Layer 2 of a small transformer language model trained on English Wikipedia (11 layers, counted from 0, width 128).
A neuron's activation on a vector x is ReLU(gate . x + bias) times (in . x + bias), where the dot is the dot product.
The model reads these tokens: "t" " In" "du" "st" "ries" "," " " "1" "6" "-" "cylinder" " diesel" " engine" "s" "," " "

The vector x that enters this layer's MLP at each token. A number n stands for n times 0.0038.
0 "t": -39 46 44 113 -97 256 -51 54 14 31 53 44 -23 233 10 42 -175 -17 112 -109 62 67 18 -35 -253 -177 118 -301 356 -72 19 -160 -14 35 97 -85 -14 70 -93 74 13 70 -126 -7 18 -19 7 26 -110 42 16 -232 14 -40 -55 -84 -33 130 -204 -197 229 37 126 31 46 -77 -61 74 23 -80 -194 -323 67 9 -135 -6 46 -32 -51 -45 -83 21 -113 -85 216 -47 -35 231 -79 0 -156 110 63 77 -3 475 258 60 -54 6 145 -64 66 220 -13 -37 162 109 -8 97 -86 -168 -180 -36 -116 -262 172 13 -103 113 -245 82 60 -324 -265 -100 81 -61
1 " In": 122 178 -76 119 60 -10 66 -79 49 -17 199 -1 105 -20 38 113 -279 39 56 -176 -9 19 195 -165 -99 -80 -132 -76 -12 250 108 -107 17 91 -51 -41 43 -91 93 43 90 -186 -18 22 85 -437 -120 46 -124 26 136 -7 -162 70 132 -102 -123 37 -46 70 -33 -60 -216 14 -53 210 -42 -74 117 -31 224 -135 -150 16 22 -80 -141 71 -250 -96 -139 110 29 -64 130 -16 3 -80 61 -178 -117 47 132 60 -16 97 183 36 -200 36 -1 -9 202 89 140 -106 -86 -132 -149 -10 4 -86 12 -186 -188 -164 215 -39 -11 -130 18 119 -42 -117 42 -183 98 156
2 "du": -39 -139 -64 126 -200 55 0 -49 -168 89 77 53 22 34 -108 -1 70 -58 86 -120 -88 -40 -101 72 88 -230 46 -196 270 36 199 -310 -38 305 -13 -11 -19 94 -144 24 105 -86 -230 3 -61 -275 37 -80 -232 -5 -153 -137 11 -26 83 120 -110 12 -14 89 -111 -170 158 10 58 37 -199 -111 48 -169 38 -16 -70 101 62 255 -17 -38 34 73 24 -66 -82 67 130 -64 136 209 76 -107 -45 -168 344 10 -163 133 158 -69 -82 43 -44 -49 -56 162 -18 8 -13 113 -44 -4 56 -129 17 -123 -50 -250 54 -125 -10 74 93 14 203 111 -141 -10 -88 150
3 "st": -20 49 -152 73 -248 -20 44 -20 -27 7 135 10 32 184 -155 16 -117 -92 188 -288 -19 86 0 -205 -84 -139 212 -174 115 2 12 -179 -19 -1 9 51 15 79 -190 36 -28 -70 105 143 -15 -14 -86 -44 -292 23 19 -67 144 53 -73 -147 -47 226 -202 -101 112 69 25 173 30 -97 -215 98 -123 -161 -134 -300 173 -40 -42 182 126 -65 183 49 -44 -45 -45 29 148 70 -58 159 101 2 -150 -41 126 18 -94 470 63 50 -41 -5 208 7 83 218 34 -94 -90 88 -53 158 -21 -140 -215 -75 -134 -406 114 183 -6 116 189 -135 80 -208 -2 -251 -10 37
4 "ries": -157 107 -54 162 97 26 -16 -68 -77 78 114 -104 -38 113 -301 172 -39 50 -20 -86 45 84 51 128 17 -221 1 -32 61 -95 100 -78 201 -48 -126 -166 -6 155 -74 -58 -5 7 32 97 36 121 -61 -6 -69 149 199 -14 -77 -61 60 -12 -136 -50 -340 -40 63 124 16 69 131 -97 -337 223 12 -235 -43 -91 140 88 112 92 -47 -122 67 77 65 113 62 -49 182 -202 -10 173 -32 43 -112 -205 -80 154 -53 59 46 83 -133 51 80 9 114 153 -28 -40 27 101 -11 164 -23 -208 -164 -48 -56 -123 11 -189 -303 -44 -31 -210 147 23 -124 60 216 -107
5 ",": -6 71 -148 115 -150 4 44 -92 -64 135 164 -30 54 75 -33 -37 -101 20 -8 -115 97 -12 16 -132 -126 -52 -20 -106 -72 61 -109 -163 225 89 -72 37 17 85 -155 141 -1 -39 -147 84 24 -374 35 55 -57 187 144 24 -56 6 -9 -113 -193 -46 -228 -166 163 52 7 62 67 -77 -196 -5 -27 -286 -39 79 -102 105 164 6 -254 370 16 -133 -24 84 43 62 223 14 -77 -160 81 19 -134 4 73 240 60 14 144 -93 -9 73 151 -34 104 -90 -17 -1 -88 -179 -128 116 -10 -101 -37 -173 28 -52 32 122 -112 51 123 -57 18 -149 -122 -26 -11 16
6 " ": -72 67 39 45 34 51 -6 -37 -111 32 132 -51 -13 168 348 15 133 -23 216 -258 49 156 74 -266 -111 -128 127 -107 90 77 -32 -84 -245 -98 -18 102 -39 135 9 33 -12 88 -99 67 53 -55 -49 -111 -27 89 223 -63 -61 -27 28 31 69 -99 -152 40 -30 -109 -176 -192 112 54 -50 -6 -16 -51 26 -62 -45 15 -66 124 100 -37 53 60 -84 6 -6 -92 260 64 -86 93 -21 157 -280 -120 70 -29 174 -100 262 -87 -38 24 67 -281 13 34 -25 -81 -178 -291 18 240 -290 -73 122 -304 -40 17 46 -48 -109 59 144 132 88 5 -59 143 -135 40
7 "1": -10 -21 -55 -24 -96 -181 86 75 -188 65 162 -167 155 42 0 113 60 -80 335 -180 60 -64 165 17 11 -21 44 -125 -83 56 43 -200 -74 13 59 29 -10 160 6 -20 151 -38 13 46 71 71 119 -253 -119 -7 11 -143 -70 98 62 -52 98 -67 -253 233 -87 10 -211 83 86 65 -91 -88 -89 -176 63 68 -129 125 -123 2 228 106 -195 6 188 122 -108 -107 104 32 39 -67 -71 177 -194 -47 -2 60 84 245 -103 -56 16 -83 166 -90 38 -56 97 24 -63 18 14 -85 -45 -273 16 -137 49 -37 50 -245 -16 -6 25 -50 34 -29 -91 -68 -30 -24
8 "6": -74 10 -63 -44 77 25 147 141 -82 205 -6 101 119 -69 179 -36 22 -133 103 -76 1 -81 -52 83 -97 -34 65 -73 -31 29 -64 -173 64 142 90 153 134 62 -63 -13 92 51 -137 98 23 218 -205 -219 -180 165 60 -77 -14 74 -129 -121 56 41 -272 183 65 9 -105 -6 -143 52 -192 -29 141 40 -25 279 -190 144 -203 32 -2 55 -117 -96 72 -130 -67 -111 354 10 3 71 63 -12 -143 -75 -101 -66 261 25 -171 -55 167 47 45 -53 95 141 -149 -111 -92 -45 -65 -128 46 -131 -23 -242 -28 -94 159 -151 -57 43 32 33 218 -235 -82 -127 45 122
9 "-": -17 221 27 -128 -110 9 190 196 -55 186 166 -2 93 231 93 -96 -9 -266 -40 -148 16 115 138 -231 -73 -74 -7 -48 -34 189 50 -98 -141 -79 37 34 -11 36 -168 -102 0 24 -90 59 182 -366 -137 -15 -108 67 4 -151 -43 -36 -84 -97 -11 101 -152 -26 357 96 -131 10 -45 -117 -138 -13 46 -113 98 88 -63 80 -233 18 110 32 185 -20 -75 28 36 -99 245 45 -175 406 60 -23 -121 68 14 201 158 44 329 32 -177 113 12 -3 43 -53 -111 49 -81 -254 -32 7 -169 -146 -14 -139 -83 -227 24 -138 -73 -36 -63 77 183 -195 -151 286 -67 35
10 "cylinder": -91 -26 -89 -42 -50 97 100 -51 11 181 146 -9 62 203 2 -24 -205 2 199 8 -20 -5 23 6 -92 -85 10 -47 120 -25 12 -61 -151 9 75 -173 -178 164 32 37 76 -13 -192 -79 5 29 17 -75 -215 150 232 -24 -20 -202 -17 -166 -45 99 -386 -97 127 51 118 -62 28 -131 -14 165 -11 15 -76 -52 198 105 86 76 98 -144 13 -181 -19 31 -90 90 22 31 -314 229 154 39 -92 -142 63 150 -120 341 -70 -5 -53 43 97 -76 -125 158 -152 -54 46 52 -138 147 87 -66 83 -133 -162 -89 -14 -158 -5 -26 -1 -3 224 27 -266 -177 186 -1
11 " diesel": -39 -5 -63 -87 -24 52 154 -98 -67 246 96 65 3 120 82 -49 -136 17 116 -26 -72 -131 9 -23 6 -109 79 -97 106 22 51 -133 50 -24 138 -160 -132 146 -52 39 31 -122 -63 -152 90 85 -61 -82 -72 133 202 -131 76 -152 5 -250 -42 82 -183 -96 117 -28 51 33 33 -85 139 189 114 -52 -12 101 109 7 -25 -57 -37 -128 -9 -94 -181 -111 -63 253 27 -29 -340 -60 13 234 30 -71 2 119 -50 208 214 38 -208 -4 71 -127 -188 -16 -117 -16 -214 96 -173 74 2 -113 -19 -103 -113 41 194 -114 -116 -29 -217 176 227 146 -52 -17 390 74
12 " engine": -174 103 -42 -47 2 144 40 -79 14 176 150 -70 49 215 -126 -56 -251 39 116 18 71 -14 -1 129 -179 -120 -125 -79 61 -44 -22 7 -150 -52 -79 -120 -79 71 -4 -1 -41 28 -191 -75 -88 84 -6 70 -215 117 107 -88 87 -113 -38 -40 -169 131 -344 -118 210 104 37 -221 59 -125 50 171 84 -131 -12 -73 290 105 3 11 72 -75 11 -110 -59 -42 56 47 131 -42 -218 74 129 207 -60 -212 -177 145 -25 265 44 -79 -131 52 185 -90 35 221 -119 -51 -7 75 -194 232 72 -83 38 -175 -139 -129 -35 -113 -10 23 19 142 216 -59 -179 -78 262 4
13 "s": -97 55 -22 85 22 130 1 -27 -77 240 66 -73 -101 192 -236 -72 -127 16 40 25 -9 32 95 -69 7 -168 -34 19 80 -52 4 -50 134 -126 -163 40 67 76 -10 -9 64 77 -127 53 77 103 -36 -44 -178 225 216 -64 -61 -142 15 81 -28 82 -473 -85 145 176 38 130 -38 -25 -28 164 14 -12 -28 -135 106 153 -230 74 -27 -35 -45 -92 -112 -88 43 -9 369 -177 -98 170 43 -29 -190 -149 49 89 52 282 95 23 -68 -30 241 -56 -10 -82 -69 -72 -35 -92 17 -22 183 -103 -87 -2 -105 -130 128 47 -200 13 -216 24 -85 -211 -88 58 134 -39
14 ",": 32 57 -125 62 -142 62 110 -108 -52 231 116 82 1 157 -66 -116 -192 105 -21 -11 64 -31 5 -18 -152 -52 -153 -118 -83 -13 -129 -174 156 27 -42 -59 17 -28 -71 117 49 4 -157 60 55 -190 5 21 -138 257 138 -50 -26 -167 -136 -89 -177 -2 -209 -83 256 53 61 98 42 -66 -79 -39 -7 -154 -11 37 -22 124 -6 27 -164 377 -102 -175 -96 33 23 163 260 11 -111 -15 67 68 -153 -85 -68 259 197 140 172 6 -88 -32 181 -55 -20 -143 -21 -113 -92 -182 -64 179 21 -80 21 -140 -27 -48 2 100 -62 33 24 34 -51 -142 -166 51 57 -6
15 " ": -92 58 27 8 -40 77 50 -82 -82 125 110 25 -50 227 319 -39 42 63 169 -197 14 169 54 -229 -136 -124 90 -74 66 28 -52 -108 -235 -159 6 54 -14 73 48 24 39 89 -139 16 34 46 -75 -112 -133 136 291 -110 -67 -156 -37 59 61 -41 -98 80 79 -105 -129 -153 80 65 18 -7 51 19 56 -29 25 56 -162 167 132 -43 -37 15 -147 -82 12 -15 289 60 -109 127 -14 189 -291 -199 13 11 252 -12 307 -25 -105 -25 73 -288 -84 -39 2 -161 -157 -284 26 274 -230 -65 118 -261 -69 50 14 -68 -69 43 71 200 32 28 -107 167 -74 32

Each question shows the input weights of one neuron of the MLP. A number n stands for n times 0.0024.

n95 gate (bias -0.354): -78 52 208 135 193 36 -3 -75 68 136 -37 18 156 -21 -24 -105 -130 314 -165 134 81 125 93 -62 90 -50 8 159 -42 73 83 -38 70 75 -90 33 -150 -11 45 -96 35 25 5 129 -78 137 124 -35 -21 108 55 -45 38 -44 -148 0 -3 -32 -42 11 70 12 27 -3 -62 27 18 -52 213 60 -22 -23 -107 -128 -41 101 22 27 42 39 -21 -83 60 -119 -103 0 -105 -165 26 68 -5 -249 -102 -37 122 49 -69 -163 59 -154 -65 78 -113 8 147 -82 62 -86 -32 -67 62 -144 43 34 37 -32 -45 77 52 -123 -102 -177 -126 10 88 159 52 -91
n95 in (bias -0.052): -98 6 68 -17 86 -28 -87 -145 -21 -55 -25 78 260 -118 -111 60 -40 239 -237 89 171 86 163 -45 93 -103 47 190 114 48 -55 -111 -17 85 -20 -71 -25 94 11 -3 165 -23 -69 120 -20 -41 -65 -64 12 3 60 -92 21 -30 20 93 21 -62 -67 22 77 -68 -61 3 18 188 -70 -8 142 9 -80 120 -76 -284 55 113 -74 125 26 146 -46 -130 129 -84 -72 -66 -68 14 55 97 -62 -201 -195 -81 176 61 -28 -119 119 -146 -36 -69 -101 -110 21 -42 -105 -67 -101 -17 -97 35 17 228 29 48 105 3 -21 -9 -15 -19 -101 5 45 -47 92 -50
On which three tokens does it fire most, strongest first? 13 "s", 14 ",", 4 "ries"

n76 gate (bias -0.213): -102 41 35 -63 -102 -7 118 -95 17 46 54 76 24 -96 -31 44 103 14 36 -49 -55 -190 -109 40 80 -28 51 117 258 -86 -167 186 -73 -81 86 25 93 -82 -184 -219 -22 52 219 210 29 -97 19 58 130 -121 29 56 10 -7 -121 -47 -84 7 -205 51 -111 17 32 52 -35 87 -50 -10 39 50 32 -70 -114 293 81 -81 117 108 -26 -98 -245 -13 -57 80 -183 89 104 79 113 86 -244 49 3 190 13 72 137 -81 66 -3 -160 118 20 -184 -264 137 -82 24 -20 -135 17 -37 -54 299 50 41 -180 142 71 7 89 135 -61 116 -94 -63 201 -4
n76 in (bias -0.098): 188 36 45 -54 158 -199 -88 105 57 103 28 -33 -258 -73 -135 -50 -10 3 25 207 -25 69 73 41 -4 87 -147 -40 -19 -67 51 80 31 75 -193 48 -192 -38 -77 96 125 -104 -43 -103 127 -55 -166 -34 20 -19 120 -44 53 -17 -19 24 -223 -16 163 -83 67 220 -74 -35 191 69 -60 104 -88 -110 -77 68 -41 52 -113 -86 94 -3 0 244 110 118 143 13 83 89 82 -142 -172 68 -22 -89 -288 19 120 -94 221 -214 39 -27 -121 64 -53 -9 -59 50 -58 -30 151 208 -61 52 -127 169 -3 -198 137 -97 -13 57 -13 -143 -69 25 -9 -31 6 69
On which token does it fire most, and how strongly? 14 ",", at about 0.11

n220 gate (bias -0.362): -3 -206 87 6 -137 -150 -107 -46 -48 100 74 0 -34 -251 -154 -70 167 -83 243 96 -67 100 -209 146 22 -125 83 240 22 -104 72 202 19 -3 0 103 -102 -172 -55 -24 -89 -173 65 44 -70 -278 -95 -22 62 -140 76 -253 174 44 -208 -86 140 13 57 50 6 17 112 16 -10 132 -45 -101 83 -3 111 -59 59 -150 -29 -70 79 6 -55 153 -27 -175 -69 -26 -157 286 -32 -9 147 -53 22 -164 -78 7 -44 80 38 -54 78 17 25 -3 120 -54 -146 156 -6 -84 186 -55 -24 43 22 3 -79 -80 -28 -74 -83 96 -3 -98 -53 134 175 68 134 35
n220 in (bias -0.069): -194 104 -206 88 -210 109 114 -7 -34 294 -4 37 95 -14 -40 74 0 -100 105 120 0 -70 84 42 -90 -239 37 31 145 -24 76 30 193 106 -114 59 219 -122 -6 -70 -68 138 -160 14 -45 10 64 54 118 -67 26 -14 -51 -118 -68 167 -44 103 -63 -116 77 37 79 80 252 241 27 109 16 175 159 -108 -3 -11 85 77 112 -89 -124 113 30 13 -221 69 71 168 121 -72 76 -31 10 146 -43 -102 -45 -15 -21 -32 7 -71 54 -36 -326 -86 120 18 22 -117 13 84 -65 -37 -19 -55 -96 112 35 17 -54 -159 -240 115 -216 -6 158 -44 28 -116
Which token does this neuron like most? 2 "du"

n190 gate (bias -0.289): -20 10 188 61 -98 183 -24 91 195 38 -159 43 -73 10 -30 -40 -58 212 81 98 25 43 -20 -15 125 150 -153 90 16 206 -57 -40 -67 143 109 -58 336 88 67 68 -3 -93 3 -123 9 -165 66 -117 282 66 135 57 -53 -179 25 36 -35 124 -6 49 -145 176 -219 -78 -180 127 173 47 -41 42 171 -53 78 41 -46 10 0 -56 -6 -172 -39 42 94 80 -41 105 -19 -129 222 -58 -189 63 10 -84 -44 12 -27 -69 -189 -63 213 123 -132 -31 3 86 55 35 0 -19 -7 -10 3 3 -42 -25 48 137 76 -86 3 -27 -177 -59 -158 -58 280 3
n190 in (bias 0.139): 36 -124 15 -79 -30 -78 -21 -132 -74 79 58 -123 -21 -6 -24 15 82 -69 22 -47 -141 -23 -43 -101 -123 35 59 -62 106 -64 -62 32 35 -9 -211 69 -177 167 -67 -117 -19 -94 54 47 81 202 19 11 -72 -139 83 21 -18 149 -111 62 61 -20 49 67 -25 0 -5 201 -91 19 -118 -6 -53 14 -110 -137 -66 67 76 104 -19 102 65 -45 -188 -69 43 -153 81 -56 119 0 -51 22 33 -98 -105 57 -36 54 -51 143 138 256 -30 70 -3 -85 37 76 -19 -5 -84 188 -113 0 8 -98 235 10 -72 68 -153 126 -35 -32 115 102 18 35 -5 -339
On which token does it fire most, and how strongly? 13 "s", at about 0.81

n218 gate (bias -0.247): -77 -152 -64 -66 -131 -112 122 -168 -46 51 -113 23 142 3 -41 -10 14 -123 -52 -56 193 250 -10 26 -7 -20 -75 118 53 108 -289 82 0 -90 44 -108 41 53 -31 -24 153 42 30 -33 -247 57 -160 -210 -57 16 -155 60 95 -75 -125 66 9 90 131 -12 -6 29 46 127 -112 -9 12 176 90 10 54 -26 132 58 -179 149 117 200 -6 -37 181 -87 147 6 144 -97 -65 -94 35 -133 -150 9 25 98 -105 -55 -167 210 6 29 -6 119 -68 15 123 152 -30 38 42 -132 -56 -6 228 -101 26 53 148 -20 68 13 95 75 61 -61 107 139 170 -81
n218 in (bias -0.005): 103 -93 32 -33 20 -187 236 -129 -35 109 -42 -128 201 -192 -124 -81 -23 -6 100 -182 47 81 -49 -80 -128 -85 89 -66 -24 116 29 203 55 -52 63 -13 114 83 -81 -193 0 13 23 -9 -92 -43 -100 -329 19 -33 -50 -35 59 -81 -42 -160 84 -12 3 32 -92 -43 38 30 -25 -76 8 50 41 -94 49 61 156 7 33 114 -74 45 -174 13 279 -107 95 -67 125 -183 15 -38 -167 26 -44 36 30 182 -195 25 -13 3 15 90 -20 131 -121 -6 207 -10 -69 75 40 -33 25 83 142 -17 -6 -40 -3 -126 115 45 184 46 -59 45 116 -72 38 -133
Which token does this neuron like most? 8 "6"

n56 gate (bias -0.369): -50 -36 -79 38 34 -72 44 174 59 26 -92 61 43 -253 52 103 -13 -33 -46 93 -72 6 163 -141 54 -92 -6 58 -15 -92 -68 156 42 -126 -132 -66 32 -165 41 22 -232 -196 155 0 -78 128 152 -37 41 81 179 106 259 222 70 70 16 -39 -14 107 -70 -183 6 -187 89 57 -66 20 29 -65 168 -49 -13 89 -71 -115 3 -5 187 -192 -30 0 -74 -15 70 117 104 -37 -30 37 0 29 15 160 12 35 -181 -115 -135 61 23 -90 3 -69 -51 -204 -31 57 48 -79 34 18 -105 22 -161 106 60 52 -175 -146 88 -50 66 90 -65 20 -34 -9
n56 in (bias -0.034): 84 31 33 -70 -6 -204 123 128 93 49 132 -98 -29 20 -254 35 -72 -112 -166 -148 -153 -88 28 -148 -80 -134 17 -32 -33 6 -154 -66 55 71 134 29 -102 -3 -48 -20 116 -81 -9 -63 142 142 -51 62 -45 -66 -108 106 -44 227 63 -145 -33 56 124 -35 169 -3 106 -48 -121 50 26 179 -18 6 12 -129 -50 115 -112 -119 131 -118 82 64 54 0 -55 122 -214 -124 -30 111 -25 82 -145 -45 -95 -40 12 -81 -39 12 -125 54 -24 3 138 -116 -134 143 17 -166 -225 106 -77 -40 -12 6 -84 -16 -75 32 -94 54 -54 95 -3 212 117 218 85 -7
Which token does this neuron like most? 4 "ries"

n150 gate (bias -0.187): -136 -33 123 67 -247 -120 -72 164 202 -176 -97 -83 -187 86 21 43 45 -7 -47 -73 -6 3 -131 -71 110 110 132 164 28 120 34 -53 -82 75 -22 -10 17 183 41 62 24 -4 -15 -253 -95 -39 -106 114 92 19 9 -34 13 196 38 -15 -196 -39 -95 123 -67 3 -188 138 -43 -53 -57 63 13 -217 -89 -62 -252 -38 -6 10 -119 -153 67 91 47 -33 -71 67 -184 16 191 -175 81 -203 -78 -57 -139 -151 -50 -131 14 19 -83 152 99 -25 142 -147 -92 215 15 80 -108 108 -118 49 -86 -72 36 -37 -126 117 -86 -210 -10 -3 0 14 -79 -3 -22 -120
n150 in (bias -0.053): -32 -67 76 -6 -135 -23 -78 131 59 -98 13 46 -161 221 -42 -52 134 -94 -136 6 -32 153 34 5 0 81 -11 180 15 -127 -122 -6 28 203 -51 -6 -52 -44 -30 232 79 -166 -66 -71 -165 54 -122 121 63 91 164 53 -40 46 115 -42 -51 -88 27 122 -6 100 86 9 -115 0 -69 -15 128 -240 11 -120 -43 45 -48 -95 -6 -10 119 -75 -36 -109 -15 92 -141 127 108 28 60 9 26 83 -225 -123 -58 52 -123 76 -6 -22 20 -82 187 -15 -237 233 105 211 -76 27 -37 185 -89 56 -54 -16 -6 96 -122 -186 -62 54 72 47 -35 20 -103 -156
Which token does this neuron like most? 4 "ries"

n181 gate (bias -0.240): -26 48 50 11 -141 -5 86 -152 64 14 -63 120 -83 -86 -8 -94 -65 37 -22 76 5 59 -31 -18 139 -176 87 -52 -120 -9 -70 -29 -42 -165 138 -176 111 -16 -14 -62 -50 -12 -58 -155 -95 58 -38 69 -88 -27 119 -15 149 -17 0 110 17 -123 -61 -11 85 45 -45 57 81 88 -75 32 -27 22 60 -38 120 42 10 -127 49 141 -107 -107 -26 51 -112 50 -109 90 -138 -124 -8 -40 203 -104 -120 -247 -76 65 -26 140 52 14 -72 -125 -139 -299 -79 90 29 23 -6 -44 12 -51 37 -142 -39 -24 -159 219 99 36 14 -102 83 7 48 -116 -56 -136
n181 in (bias 0.032): 105 44 6 -48 -77 29 68 76 -84 163 66 39 0 -26 -42 -50 -123 -27 99 -103 16 -96 52 -29 73 -209 28 22 -84 -30 -115 -30 0 -30 80 54 -26 47 133 131 -56 -48 23 64 -182 138 -21 188 102 -81 94 71 72 -171 -53 20 31 -98 -59 18 5 41 -62 -97 -31 23 30 -60 60 -108 20 56 19 -12 -188 -63 37 106 101 -8 -5 71 -76 64 -79 5 -71 -56 56 21 114 -135 -105 -282 26 2 -45 39 -35 -44 -41 -127 -55 -57 -22 197 -191 44 -120 -53 112 -71 -98 3 30 254 -162 123 69 146 41 -89 44 -61 -37 -66 13 106
Which token does this neuron like most? 11 " diesel"

n118 gate (bias -0.241): -38 40 63 8 -110 96 89 40 164 -6 -60 -6 12 198 -18 -34 -90 51 65 14 -44 -83 -94 64 89 108 75 29 3 110 -23 -72 85 -65 -8 92 -142 -140 11 -107 -82 65 -67 107 113 34 223 -11 6 170 -85 -94 3 -182 66 50 -131 -130 5 43 -96 -134 40 33 -262 -27 -21 -35 -55 31 -66 -74 -103 283 85 -46 14 61 125 67 -90 -119 -169 -103 -11 83 101 -163 -31 112 138 110 -96 84 3 -140 -118 76 -28 60 -81 -41 -34 68 -11 34 29 170 -3 189 -140 128 -19 -84 -8 -7 -3 52 77 -158 66 -48 -62 24 -102 -56 13 90
n118 in (bias -0.063): 12 35 197 -3 -75 -11 73 9 226 -6 90 81 -21 87 -89 -53 -93 12 -28 26 -51 -59 80 77 132 60 71 12 150 125 -88 -57 38 -20 -52 -12 -128 -45 -23 31 -90 16 -75 98 204 -38 163 -136 125 136 -65 -176 113 -140 48 79 -26 -111 -64 60 -51 -21 102 45 -204 53 24 -93 -8 17 60 -69 -122 301 111 6 -28 8 137 88 -93 -126 -105 58 48 51 115 -146 20 113 112 31 -162 49 118 -24 113 90 196 9 -69 -105 145 48 71 167 33 215 65 83 -63 147 -50 -30 6 13 67 -42 -12 -97 181 -19 -59 13 -184 8 6 105
Which token does this neuron like most? 14 ","

n52 gate (bias -0.070): 116 -73 10 10 -71 -152 6 -43 61 161 -104 -157 47 -69 60 -40 273 -131 38 -25 -101 132 40 -68 136 -158 80 77 -130 -80 95 217 -55 196 0 127 164 -29 185 130 -6 64 -52 0 -60 13 216 195 61 -76 -126 159 170 113 10 -64 67 -72 -18 -12 -79 -39 136 63 188 -78 -30 3 135 62 165 59 -84 -73 -23 194 173 17 -112 14 -77 -26 149 64 0 -19 66 -212 -52 -9 112 64 91 -90 113 149 27 38 183 275 -81 38 10 75 -158 86 -28 -92 -187 -42 17 -20 105 -145 -121 -8 -144 -91 0 -70 -53 -125 -90 -6 -41 -230 -117 -59
n52 in (bias 0.013): 16 -30 -136 -18 17 175 45 -118 -87 -95 -102 -141 -77 32 -116 -21 -114 -51 -9 -146 41 30 49 -44 91 210 -96 49 -102 -175 6 -43 -231 -108 98 -132 106 61 97 -205 -39 145 79 -43 213 -72 75 14 6 12 -3 56 15 3 82 -135 -83 21 95 -82 -20 130 -88 90 -6 -43 97 -12 107 -42 -163 3 -3 32 51 106 84 34 -47 -103 123 24 12 18 105 -132 84 -105 -3 3 -69 -41 51 143 81 -51 147 23 121 -104 -29 -12 -33 228 42 -156 -124 191 -30 38 130 284 17 -89 81 18 -32 -151 55 6 101 -59 98 83 -214 8 14 206
Which token does this neuron like most? 7 "1"

n268 gate (bias -0.136): 161 0 137 96 193 135 49 77 -171 -38 101 -3 -33 -169 -8 126 44 86 -133 -109 57 -96 12 -48 47 -73 -103 115 -37 85 -116 148 83 -50 122 -124 9 55 -55 -84 -183 -65 -115 -115 -155 141 133 6 -127 -189 66 -151 -115 93 6 55 87 -59 35 -125 -98 98 -123 122 94 158 8 -54 -49 9 -150 32 40 41 0 3 139 87 38 150 -175 -86 -141 -35 -222 92 -6 -19 -70 6 -28 -14 -6 15 -85 -24 49 -136 9 -90 -126 26 -69 -6 92 127 -50 72 18 101 -49 -36 -67 36 154 -100 164 -134 -99 107 39 166 -105 72 -27 -11 -104 62
n268 in (bias 0.108): 168 20 130 151 98 84 -3 -81 -207 -20 249 -68 24 -71 -142 98 92 64 -157 52 -84 47 -108 139 -68 -186 -201 -137 117 106 -38 -51 -75 -124 105 -182 -7 42 -95 -49 -222 -103 -79 -51 -189 3 -119 -3 -45 -13 -45 73 -205 184 -62 9 83 27 -97 -25 55 124 6 61 -55 124 55 -106 -74 80 -75 0 -21 68 -127 61 16 78 -62 229 -116 -181 -303 -26 -156 72 19 -32 -109 -13 35 160 -96 10 -129 54 91 -270 -16 -41 -51 13 98 -16 -54 -133 -110 97 111 -3 -111 -94 -124 49 147 14 81 -148 0 170 99 200 -134 165 -27 -132 -127 46
On which token does it fire most, and how strongly? 7 "1", at about 0.33

n178 gate (bias -0.140): 189 83 -30 47 27 44 107 85 76 11 0 -32 23 6 29 29 105 -57 -109 -39 137 -177 66 -92 128 227 -101 113 -93 6 -117 90 -119 -76 0 243 109 3 -88 48 29 -81 0 -55 -173 194 -11 -54 15 19 -22 147 -173 -20 -149 45 -25 6 13 -43 -91 -236 115 44 55 14 -42 68 87 25 27 107 28 138 75 57 -27 -145 117 -117 -95 -65 -110 56 -171 -108 -30 24 126 -150 -59 -41 107 11 -134 58 -206 -71 -25 101 -51 -198 0 106 43 -25 69 -5 34 -36 44 -23 198 -39 127 -125 -53 -35 -9 47 -69 -3 108 7 28 64 56 -45
n178 in (bias 0.001): 135 -42 142 133 15 -6 -78 19 120 -19 -51 -10 -169 143 -193 157 24 149 -90 -6 -119 -228 62 15 -134 136 100 89 -88 92 10 -59 -217 -164 127 135 110 -69 38 -3 202 -106 15 -56 -110 64 37 55 -108 144 16 50 -145 69 -160 202 -51 -68 -12 58 66 -23 177 143 36 184 -92 -56 -40 93 -97 108 -75 38 160 -94 47 3 148 33 -209 -174 -170 3 -119 69 22 36 73 110 -86 -57 -99 -10 -43 12 71 19 -60 111 -208 -122 -10 -65 -97 -21 -76 129 -84 -164 213 -155 125 -24 -16 -176 24 70 -36 -25 89 87 25 31 -41 82 -73 -170
Which token does this neuron like most? 10 "cylinder"

n0 gate (bias -0.213): 101 -17 113 217 43 7 -122 -21 189 -58 151 -74 -14 136 70 126 -132 -184 -90 -108 151 -84 59 50 -74 28 19 142 57 39 68 74 156 -363 -214 -98 133 134 -27 69 -61 -95 -242 -7 121 -58 116 20 206 -254 177 111 257 18 0 -177 123 -24 -28 -88 195 10 -13 -27 -89 115 73 7 -107 -55 149 -153 -80 -70 187 -38 7 36 -193 172 132 180 100 -58 74 7 90 -78 -21 -78 -20 -34 -51 -79 -13 28 -119 10 27 -162 66 158 -70 -236 -94 -19 -165 19 -111 17 -129 -14 13 140 142 -90 105 -60 45 125 53 -13 -59 78 168 39 16 -26
n0 in (bias 0.006): -10 16 -62 -107 44 -91 49 -91 48 132 -23 -25 -26 59 -86 76 185 -157 218 -76 30 -94 -19 56 56 54 -56 112 -76 -10 -55 -48 -23 -81 37 -114 23 94 85 10 99 61 -171 -29 -3 -164 -27 -33 166 -91 99 -32 -10 -51 -42 20 185 -118 -122 -59 -152 -38 115 24 67 -190 -14 75 -132 105 -117 127 97 185 177 13 144 151 -6 29 -82 31 -74 71 -97 52 -18 -12 161 124 128 -131 229 68 12 168 -52 15 18 3 178 42 22 -102 -6 -106 146 108 151 85 -255 -78 97 -75 -9 -41 -82 -269 69 201 124 70 63 146 42 73 -24 -76
On which token does it fire most, and how strongly? 5 ",", at about 0.4